Layer 4 of a small transformer language model trained on English Wikipedia (10 layers, counted from 0, width 64).
A neuron's activation on a vector x is SiLU(gate . x) times (in . x), where the dot is the dot product.
The model reads these tokens: "ab" "in" "et" " of" " On" "t" "ar" "io" "," " " "19" "61" "–" "19" "71" "\n\n" "The" " R" "ob" "art" "s" " Min"

The vector x that enters this layer's MLP at each token. A number n stands for (n - 500) times 0.0067.
0 "ab": 528 577 510 495 512 343 457 341 509 485 318 638 478 458 387 430 474 565 393 600 470 385 550 429 582 616 684 496 554 596 602 600 335 718 528 519 563 562 291 628 363 370 536 254 354 442 506 427 503 479 374 526 225 394 500 503 400 630 547 573 248 500 476 620
1 "in": 596 517 394 426 545 395 601 467 645 498 452 507 530 526 804 447 358 473 427 450 541 645 515 540 547 596 556 598 484 559 538 384 440 417 553 411 588 484 607 549 402 337 405 378 411 599 444 312 569 488 258 567 26 401 433 540 469 623 513 556 482 475 596 522
2 "et": 577 443 493 500 354 316 582 459 569 482 489 522 569 500 681 555 303 602 582 446 471 544 587 332 507 524 572 759 451 418 475 519 370 624 446 482 513 389 591 662 303 330 525 375 479 515 460 467 469 315 395 557 67 503 408 492 381 507 387 525 611 434 615 511
3 " of": 581 418 505 427 476 477 574 616 517 477 751 473 583 410 665 560 398 621 350 688 600 581 418 402 566 406 485 886 546 429 426 528 528 293 675 495 522 360 378 456 426 470 416 439 621 654 386 461 448 453 511 537 366 491 463 485 385 412 411 624 599 415 577 427
4 " On": 752 452 456 449 479 404 633 417 425 346 513 514 602 489 616 597 445 385 561 592 402 577 454 421 431 524 344 635 502 377 563 732 432 499 422 595 571 321 228 350 493 570 343 370 587 614 523 383 326 429 478 506 423 538 590 495 408 554 369 550 402 160 439 444
5 "t": 514 440 586 522 409 498 535 355 546 309 390 574 507 599 688 565 276 373 544 646 392 540 504 231 510 595 475 417 517 558 468 565 531 609 342 455 490 370 435 492 444 524 642 216 545 359 468 443 433 455 569 541 249 527 701 346 599 689 310 477 465 502 599 446
6 "ar": 588 488 408 531 469 493 583 401 461 344 505 484 489 668 462 501 257 264 517 524 499 487 475 487 634 628 567 503 503 479 641 424 503 465 617 436 485 541 160 705 725 342 465 265 397 592 484 399 665 545 441 624 308 467 535 538 712 358 535 484 460 360 654 484
7 "io": 505 642 358 393 405 538 677 679 513 506 275 412 579 539 675 580 318 265 522 438 532 422 567 476 688 512 612 641 802 407 553 412 439 592 578 526 442 495 452 544 316 350 363 400 433 591 453 439 473 524 467 543 214 463 501 620 449 298 452 501 490 243 481 539
8 ",": 532 435 414 485 499 448 653 712 536 486 457 481 393 348 706 539 377 477 382 723 499 438 561 332 395 440 548 496 605 628 431 460 574 468 820 439 401 440 409 673 382 490 446 429 523 667 425 574 379 543 518 529 411 533 470 489 446 495 636 660 426 212 493 404
9 " ": 532 354 432 374 453 471 534 349 347 377 595 500 515 610 484 319 439 186 417 486 473 523 792 479 686 289 404 504 469 694 574 391 497 433 558 515 473 529 494 488 236 471 599 527 708 482 576 613 462 554 322 669 480 381 523 575 470 561 413 608 481 339 346 494
10 "19": 641 364 511 460 529 411 484 545 378 163 503 447 530 497 468 471 497 467 594 347 425 565 625 606 656 430 434 441 745 592 696 460 552 537 746 550 516 517 589 437 500 368 598 418 350 604 467 592 201 476 380 476 586 606 651 529 538 492 420 510 641 313 578 519
11 "61": 447 430 429 412 592 469 522 564 554 418 426 512 533 574 479 504 378 527 505 570 373 607 848 539 672 481 459 572 721 609 477 478 622 621 681 483 689 475 669 649 347 410 363 524 386 686 491 685 343 453 522 345 517 603 516 478 497 404 413 628 462 288 520 417
12 "–": 497 533 374 269 386 615 481 389 363 414 691 510 483 493 487 543 592 325 410 427 458 469 615 534 507 373 467 652 722 487 468 244 548 443 589 434 392 451 400 600 525 375 441 574 492 475 499 626 211 370 500 336 451 640 554 542 549 201 584 542 441 337 256 417
13 "19": 522 311 511 467 568 390 505 493 305 237 614 469 484 508 524 515 575 361 510 457 485 501 662 634 712 360 377 438 664 532 589 429 566 608 546 658 462 506 578 413 452 394 648 621 349 646 458 563 229 418 455 471 506 586 617 349 538 481 457 550 713 444 660 540
14 "71": 419 443 465 451 635 546 542 681 541 454 462 544 566 627 359 533 485 451 445 589 369 623 765 570 655 462 356 458 691 657 494 484 622 663 654 490 624 514 689 632 406 439 479 583 398 660 489 620 262 517 527 370 588 615 522 362 436 380 320 640 553 341 533 478
15 "\n\n": 653 498 501 245 614 489 471 804 547 520 635 518 487 558 507 642 521 736 585 530 414 453 563 465 505 458 554 457 636 606 621 364 398 333 373 659 414 303 539 340 346 436 585 452 416 551 488 616 632 602 440 475 575 615 677 398 408 309 312 562 360 368 460 450
16 "The": 615 630 493 452 568 466 542 627 548 563 454 393 449 324 508 485 252 540 562 464 583 490 579 628 669 414 432 714 417 395 621 437 452 415 553 634 534 648 414 539 395 504 544 429 524 629 505 435 515 241 833 461 570 634 492 324 431 530 401 427 443 275 575 391
17 " R": 620 501 363 597 582 597 551 548 437 681 490 669 441 611 389 461 364 636 369 685 463 579 606 407 486 434 572 533 594 261 574 554 429 534 582 533 405 495 558 391 506 579 431 527 522 481 554 471 581 588 441 612 186 554 651 580 653 487 495 403 436 246 612 436
18 "ob": 503 492 547 470 418 269 502 234 447 554 528 563 549 560 441 528 282 628 233 595 328 425 535 246 551 535 726 481 436 415 611 446 441 581 734 487 590 612 490 670 375 348 545 564 597 447 552 533 548 497 414 495 410 389 705 619 371 513 460 453 490 503 594 539
19 "art": 414 380 549 564 413 285 511 290 505 502 535 444 584 506 458 613 395 651 567 686 448 575 454 448 571 603 569 616 443 430 516 240 378 483 371 591 345 555 559 633 354 343 703 674 506 565 522 309 527 590 500 563 199 543 538 340 475 629 401 560 440 415 418 620
20 "s": 548 495 441 414 479 387 566 425 676 573 298 607 512 557 615 585 342 426 494 621 354 691 585 643 673 405 724 511 520 476 471 477 440 456 429 513 415 460 470 484 490 450 477 504 661 520 407 616 339 361 694 573 214 396 442 533 565 554 431 649 308 514 598 461
21 " Min": 683 586 373 357 311 415 636 490 595 546 358 521 469 670 564 406 452 330 433 666 482 619 726 492 462 515 333 666 480 425 291 643 414 553 397 493 566 481 433 272 499 421 252 552 467 506 489 221 428 637 481 563 522 484 494 436 501 548 649 426 357 385 400 414

Each question shows the input weights of one neuron of the MLP. A number n stands for (n - 500) times 0.0017.

n3 gate: 668 402 760 486 351 291 236 584 411 518 640 520 499 373 620 503 441 425 513 412 550 216 593 437 519 355 550 451 534 276 474 491 434 532 455 607 480 526 443 609 663 415 315 271 684 528 395 533 589 490 359 471 502 558 382 436 278 562 430 336 669 564 479 258
n3 in: 694 679 506 546 551 474 701 605 540 439 325 477 365 601 533 607 540 503 464 570 484 561 539 439 590 494 476 425 415 580 533 412 705 527 474 528 292 450 253 757 466 620 487 541 368 479 650 362 465 289 537 434 487 493 608 668 381 347 303 476 686 551 608 520
On which two tokens does it fire most, strongest first? 2 "et", 16 "The"

n186 gate: 248 455 587 292 416 615 363 642 439 448 578 400 641 526 615 348 474 631 752 467 546 444 335 312 455 577 518 438 657 446 340 593 484 637 408 317 509 485 340 638 801 462 573 455 635 459 412 606 721 535 468 356 554 441 489 474 559 445 456 545 356 543 504 617
n186 in: 431 350 592 259 321 466 336 487 453 614 635 536 594 632 503 408 534 498 599 524 458 504 568 496 622 621 702 615 312 403 508 568 610 539 380 239 460 325 440 685 584 310 587 646 542 506 444 586 436 559 534 557 585 633 560 414 718 408 627 530 355 450 322 714
Which token does this neuron like most? 6 "ar"

n171 gate: 548 547 579 696 586 549 564 630 462 607 479 499 469 538 522 499 515 579 607 380 350 401 591 413 237 715 551 404 369 438 401 600 621 535 422 631 586 494 462 333 488 741 468 687 391 470 495 497 589 565 783 508 472 536 317 286 590 396 496 392 510 753 667 622
n171 in: 508 473 545 494 400 484 445 807 438 683 298 412 480 445 409 587 398 484 419 482 365 481 562 577 479 585 517 326 567 490 446 526 572 527 414 541 549 502 479 465 610 474 581 750 488 567 414 340 501 580 631 509 666 595 503 407 482 439 551 494 274 645 534 530
Which token does this neuron like most? 2 "et"

n31 gate: 697 608 470 453 499 420 574 449 478 534 374 445 481 340 730 471 484 592 469 566 639 522 478 578 732 425 648 265 379 406 495 327 520 334 580 672 557 407 514 591 599 540 166 551 482 396 479 484 684 362 488 302 434 403 425 389 489 458 626 547 530 569 531 376
n31 in: 674 444 296 584 322 489 515 388 573 615 376 140 361 642 608 508 466 523 587 623 553 493 399 431 488 472 534 460 489 614 323 485 598 527 365 689 298 418 467 620 479 590 427 392 422 492 451 592 548 465 482 406 452 548 512 484 439 447 467 448 503 650 617 497
On which two tokens does it fire most, strongest first? 20 "s", 1 "in"

n99 gate: 508 394 567 580 520 453 446 541 671 614 615 315 596 329 437 492 610 511 536 393 538 600 543 548 381 345 596 448 599 498 558 423 765 556 717 437 382 387 287 431 565 504 551 330 659 528 561 550 479 154 523 465 541 353 615 481 342 555 660 510 633 567 501 555
n99 in: 491 422 651 515 596 364 506 602 419 405 507 541 545 374 533 473 385 411 441 495 490 682 499 512 692 523 487 382 522 371 692 434 504 519 551 317 414 465 566 508 444 361 537 612 585 574 636 587 504 480 381 588 495 359 437 671 397 626 520 603 677 706 476 501
On which token does it fire most, and how strongly? 10 "19", at about 1.2

n10 gate: 360 385 412 340 487 328 440 740 604 538 755 509 491 558 553 505 442 535 591 269 469 458 549 518 405 396 409 585 649 416 353 460 449 640 627 360 384 539 482 473 749 366 602 498 616 527 405 619 712 553 479 418 476 659 414 443 429 587 344 126 469 547 503 529
n10 in: 437 709 498 525 601 568 473 634 476 651 536 383 600 431 493 508 483 500 500 561 437 491 353 558 585 439 464 422 628 578 561 368 355 626 422 675 580 577 431 404 390 344 614 543 495 649 458 359 672 375 453 561 560 499 531 431 698 410 304 526 295 760 541 644
On which token does it fire most, and how strongly? 15 "\n\n", at about 2.3

n189 gate: 489 626 462 455 687 199 429 570 604 577 606 526 405 562 496 492 545 501 511 320 556 613 246 595 333 515 587 461 623 422 597 496 494 413 315 554 448 669 448 558 373 648 580 386 569 370 293 639 591 376 492 419 521 716 623 397 536 766 386 387 553 555 431 535
n189 in: 382 631 361 359 393 561 607 633 577 266 286 555 627 675 497 523 367 583 593 492 449 374 676 483 457 483 424 603 635 584 420 463 451 386 498 314 423 660 514 485 434 377 312 547 531 526 446 563 578 700 556 576 526 233 587 427 515 477 662 447 492 486 396 545
Which token does this neuron like most? 15 "\n\n"

n149 gate: 482 567 433 727 386 483 371 420 582 367 469 474 686 460 461 359 409 233 508 593 570 526 437 520 680 389 495 395 466 726 445 473 538 761 449 563 418 357 505 609 582 398 532 495 417 458 471 590 406 385 329 460 510 328 311 539 536 384 647 262 628 409 500 292
n149 in: 458 517 622 475 582 565 365 439 534 655 666 637 527 489 498 593 596 567 450 581 441 388 693 440 500 532 402 673 503 345 692 594 426 453 437 413 347 426 620 572 567 400 511 291 564 584 527 582 569 475 617 446 481 536 372 608 551 701 663 560 370 316 394 496
Which token does this neuron like most? 12 "–"

n25 gate: 522 627 628 614 370 316 441 405 663 450 540 284 612 654 335 412 452 474 507 573 353 583 588 494 452 526 375 457 401 429 504 250 600 620 464 543 612 477 568 577 607 623 435 519 533 541 506 398 616 427 465 266 312 532 450 568 577 438 450 315 463 377 684 709
n25 in: 556 553 445 572 486 396 601 550 549 543 506 302 334 328 452 634 513 552 206 553 558 565 479 347 389 532 439 557 382 682 591 299 493 477 585 527 412 488 602 457 518 679 461 510 592 529 458 438 530 646 494 490 464 709 237 548 494 437 586 446 533 406 645 450
Its three highest activations, in order, are on tokens 19 "art", 1 "in", 17 " R"

n59 gate: 560 376 525 534 372 603 502 548 328 377 592 389 581 340 392 571 568 451 638 512 503 504 598 567 534 512 619 520 687 751 517 430 459 466 356 390 552 525 481 567 584 403 563 768 652 441 399 571 452 678 439 523 349 487 460 577 488 632 393 631 353 452 368 564
n59 in: 585 485 507 427 566 406 534 524 492 438 716 576 375 554 287 594 390 444 657 430 591 394 410 530 346 351 463 285 440 607 594 456 438 298 482 562 345 578 438 437 544 564 541 504 763 439 521 534 492 644 469 374 472 565 514 559 347 811 492 525 565 568 518 437
Which token does this neuron like most? 9 " "

n0 gate: 334 551 563 443 314 620 328 637 622 593 465 400 605 399 470 607 529 407 407 514 844 577 529 485 439 450 308 396 294 586 424 524 772 351 529 327 271 475 661 375 650 535 616 354 438 536 432 388 552 796 500 580 643 494 447 748 389 514 509 567 523 400 450 519
n0 in: 444 610 432 561 516 659 394 608 669 590 647 525 500 521 661 613 400 452 627 490 352 446 516 170 264 466 434 472 481 346 534 506 366 590 564 472 390 669 543 597 618 544 539 509 605 454 415 486 455 562 421 461 712 541 696 393 457 499 467 452 482 534 558 526
Which token does this neuron like most? 1 "in"

n160 gate: 555 401 558 646 496 443 399 490 426 488 703 480 558 523 312 556 665 453 427 603 711 548 492 288 517 532 630 507 483 527 671 642 541 334 386 445 531 492 510 530 512 428 291 573 492 522 616 478 505 289 485 455 610 397 446 532 451 496 460 426 635 560 470 661
n160 in: 597 438 417 507 655 515 401 482 435 390 559 625 360 420 532 503 674 567 439 463 494 605 461 570 537 519 585 433 418 428 542 600 568 335 734 334 406 498 513 542 461 471 581 564 336 593 501 524 422 532 511 471 548 662 383 518 319 552 674 625 528 668 482 610
Which token does this neuron like most? 5 "t"

n65 gate: 618 643 452 523 528 465 619 463 347 595 462 308 697 496 577 369 313 652 810 345 415 516 449 613 529 457 341 332 651 616 435 494 462 209 431 737 479 738 515 547 463 551 501 652 446 535 276 466 556 454 596 479 743 467 471 295 464 313 314 509 484 566 634 526
n65 in: 567 712 471 476 580 507 378 373 681 392 724 498 339 611 417 494 599 506 534 483 481 573 488 410 649 363 448 435 446 480 347 386 663 438 829 479 536 257 436 484 586 325 565 421 471 341 451 595 547 511 450 459 462 575 437 515 543 289 512 666 649 496 421 516
Which token does this neuron like most? 15 "\n\n"

n94 gate: 357 515 468 745 586 535 484 600 498 514 221 313 531 495 389 563 653 531 370 235 533 403 435 513 393 571 416 622 513 798 224 651 525 491 539 572 556 532 544 263 701 707 442 434 551 183 433 392 665 421 478 537 640 419 528 500 492 393 506 382 484 418 432 585
n94 in: 475 601 303 440 553 525 622 517 246 545 484 616 407 547 592 504 640 624 470 612 592 437 373 648 652 170 398 372 384 444 416 443 630 540 495 549 525 669 427 558 385 428 651 635 601 593 482 481 375 593 531 532 705 505 286 612 625 488 493 610 609 551 560 419
On which two tokens does it fire most, strongest first? 5 "t", 0 "ab"

n72 gate: 387 624 591 465 417 772 372 459 255 536 550 404 469 655 367 580 511 449 393 333 566 424 563 485 426 687 338 615 424 537 620 658 668 195 466 531 270 560 514 364 621 568 446 540 581 676 580 391 683 640 620 459 689 495 454 488 563 506 494 399 414 609 599 580
n72 in: 563 596 537 681 594 385 450 378 510 453 582 586 527 757 489 454 553 376 620 506 436 438 541 447 413 372 521 285 545 478 426 577 621 585 504 473 339 449 395 581 427 433 497 344 504 343 562 508 387 546 474 498 453 301 534 396 486 412 618 362 305 625 630 395
Which token does this neuron like most? 3 " of"

n113 gate: 497 515 472 627 435 771 449 774 280 583 470 351 636 551 464 325 404 580 578 404 637 264 684 536 499 468 414 452 573 544 345 439 476 391 551 586 572 505 573 428 543 592 509 499 543 613 471 510 660 626 395 246 360 419 399 674 305 496 446 565 567 458 727 626
n113 in: 482 531 414 645 718 620 652 548 455 354 374 373 525 573 414 655 407 636 478 271 535 454 763 676 450 561 566 582 412 670 500 534 499 429 473 450 586 428 548 395 354 601 394 674 542 700 441 515 428 476 517 417 455 615 491 602 462 457 635 654 531 438 442 559
Which token does this neuron like most? 7 "io"

n55 gate: 511 503 678 591 725 580 381 654 210 699 727 555 360 433 330 516 639 556 372 477 616 334 602 479 600 480 654 258 681 467 503 492 584 406 312 423 587 338 501 531 550 460 562 537 700 445 432 574 417 468 406 586 393 373 555 385 388 794 424 500 478 494 546 541
n55 in: 518 576 519 705 396 479 677 564 410 604 581 526 474 537 582 544 786 439 382 524 513 499 429 424 527 469 532 499 542 443 351 357 516 633 574 515 611 340 479 536 495 306 480 585 418 449 515 613 417 480 328 450 437 390 449 235 492 382 684 463 553 592 536 555
On which two tokens does it fire most, strongest first? 13 "19", 16 "The"

n45 gate: 293 572 744 442 523 702 432 487 530 482 231 400 301 428 315 547 421 567 494 334 412 389 419 526 486 533 471 339 409 317 412 568 502 289 513 453 420 612 641 437 537 438 345 657 620 407 464 539 599 471 426 250 573 658 445 526 577 441 510 549 555 428 469 578
n45 in: 591 592 492 571 480 612 360 521 571 495 592 530 509 535 576 619 570 556 475 523 402 477 448 583 389 520 471 531 607 652 616 485 337 530 322 378 548 390 568 671 360 532 432 577 395 512 409 429 374 614 462 657 463 596 335 484 540 564 468 465 449 581 481 318
On which token does it fire most, and how strongly? 18 "ob", at about 0.29

n166 gate: 370 399 553 299 594 490 535 537 485 445 434 395 641 490 384 418 435 691 631 380 624 375 435 561 523 519 453 586 361 572 300 454 594 448 391 647 407 527 303 402 437 444 416 543 552 550 412 374 479 576 645 520 416 513 639 558 600 554 355 357 442 495 452 603
n166 in: 420 507 536 543 570 515 516 438 517 517 478 478 378 404 361 435 479 567 371 403 518 593 454 347 497 443 668 452 444 453 399 432 600 322 446 588 344 390 396 365 411 444 535 553 572 673 339 411 444 504 567 535 547 518 447 451 578 607 466 312 443 503 615 369
On which two tokens does it fire most, strongest first? 16 "The", 19 "art"

n187 gate: 406 640 492 394 559 569 414 556 721 587 401 502 579 354 444 405 404 879 410 382 427 451 394 443 551 555 473 533 748 315 353 292 668 367 486 298 473 477 481 451 503 771 412 428 714 470 245 401 723 532 442 316 513 556 251 525 421 705 405 402 362 607 516 551
n187 in: 506 550 373 639 413 411 426 377 644 463 571 492 486 599 483 615 526 606 411 432 554 445 477 687 481 487 411 552 389 565 498 408 476 645 352 426 381 559 386 458 491 598 729 537 565 451 511 291 612 386 816 457 547 368 563 286 646 414 283 536 463 387 681 657
Which token does this neuron like most? 16 "The"

n162 gate: 378 610 291 537 574 409 364 405 497 383 490 476 555 350 484 486 439 426 498 602 650 551 401 615 614 588 617 487 611 404 377 342 445 384 529 586 427 357 529 349 408 412 500 497 639 548 496 511 649 450 664 502 533 636 481 548 537 302 571 433 529 636 354 475
n162 in: 327 451 415 616 731 594 456 546 494 307 523 571 566 525 463 531 459 462 383 466 487 389 517 463 547 485 433 378 606 649 527 376 432 675 347 470 621 522 562 604 494 591 575 372 267 545 359 550 532 533 392 369 369 401 473 442 436 536 533 577 556 310 459 487
On which token does it fire most, and how strongly? 7 "io", at about 0.76

n12 gate: 419 608 457 709 455 436 526 461 456 381 441 299 486 265 671 373 453 495 431 407 505 436 367 611 522 615 363 580 426 541 371 432 542 553 358 440 631 370 729 534 497 620 477 415 353 527 398 458 687 545 485 381 479 504 449 473 644 677 616 438 414 535 633 703
n12 in: 520 534 614 418 382 538 460 549 545 545 631 583 706 480 584 466 441 652 461 648 612 373 601 540 545 525 569 493 520 463 493 635 520 392 499 576 423 476 387 423 480 404 407 426 524 639 559 362 448 563 483 598 575 423 620 575 673 547 574 575 579 316 472 462
On which two tokens does it fire most, strongest first? 1 "in", 14 "71"

n181 gate: 470 372 647 545 680 404 479 497 482 609 389 539 311 382 372 549 665 649 448 475 482 606 323 459 534 538 530 345 490 355 542 433 665 350 477 637 369 478 261 481 378 454 324 305 644 595 631 526 653 589 552 507 618 481 598 586 393 607 442 362 550 430 538 488
n181 in: 488 499 534 390 529 653 557 566 294 432 478 641 452 356 656 448 517 572 479 555 482 258 655 467 390 453 609 574 364 623 544 414 520 417 418 625 677 397 590 537 622 583 513 524 390 645 503 476 373 430 451 494 418 541 520 464 659 491 472 495 502 568 410 482
On which token does it fire most, and how strongly? 15 "\n\n", at about 0.89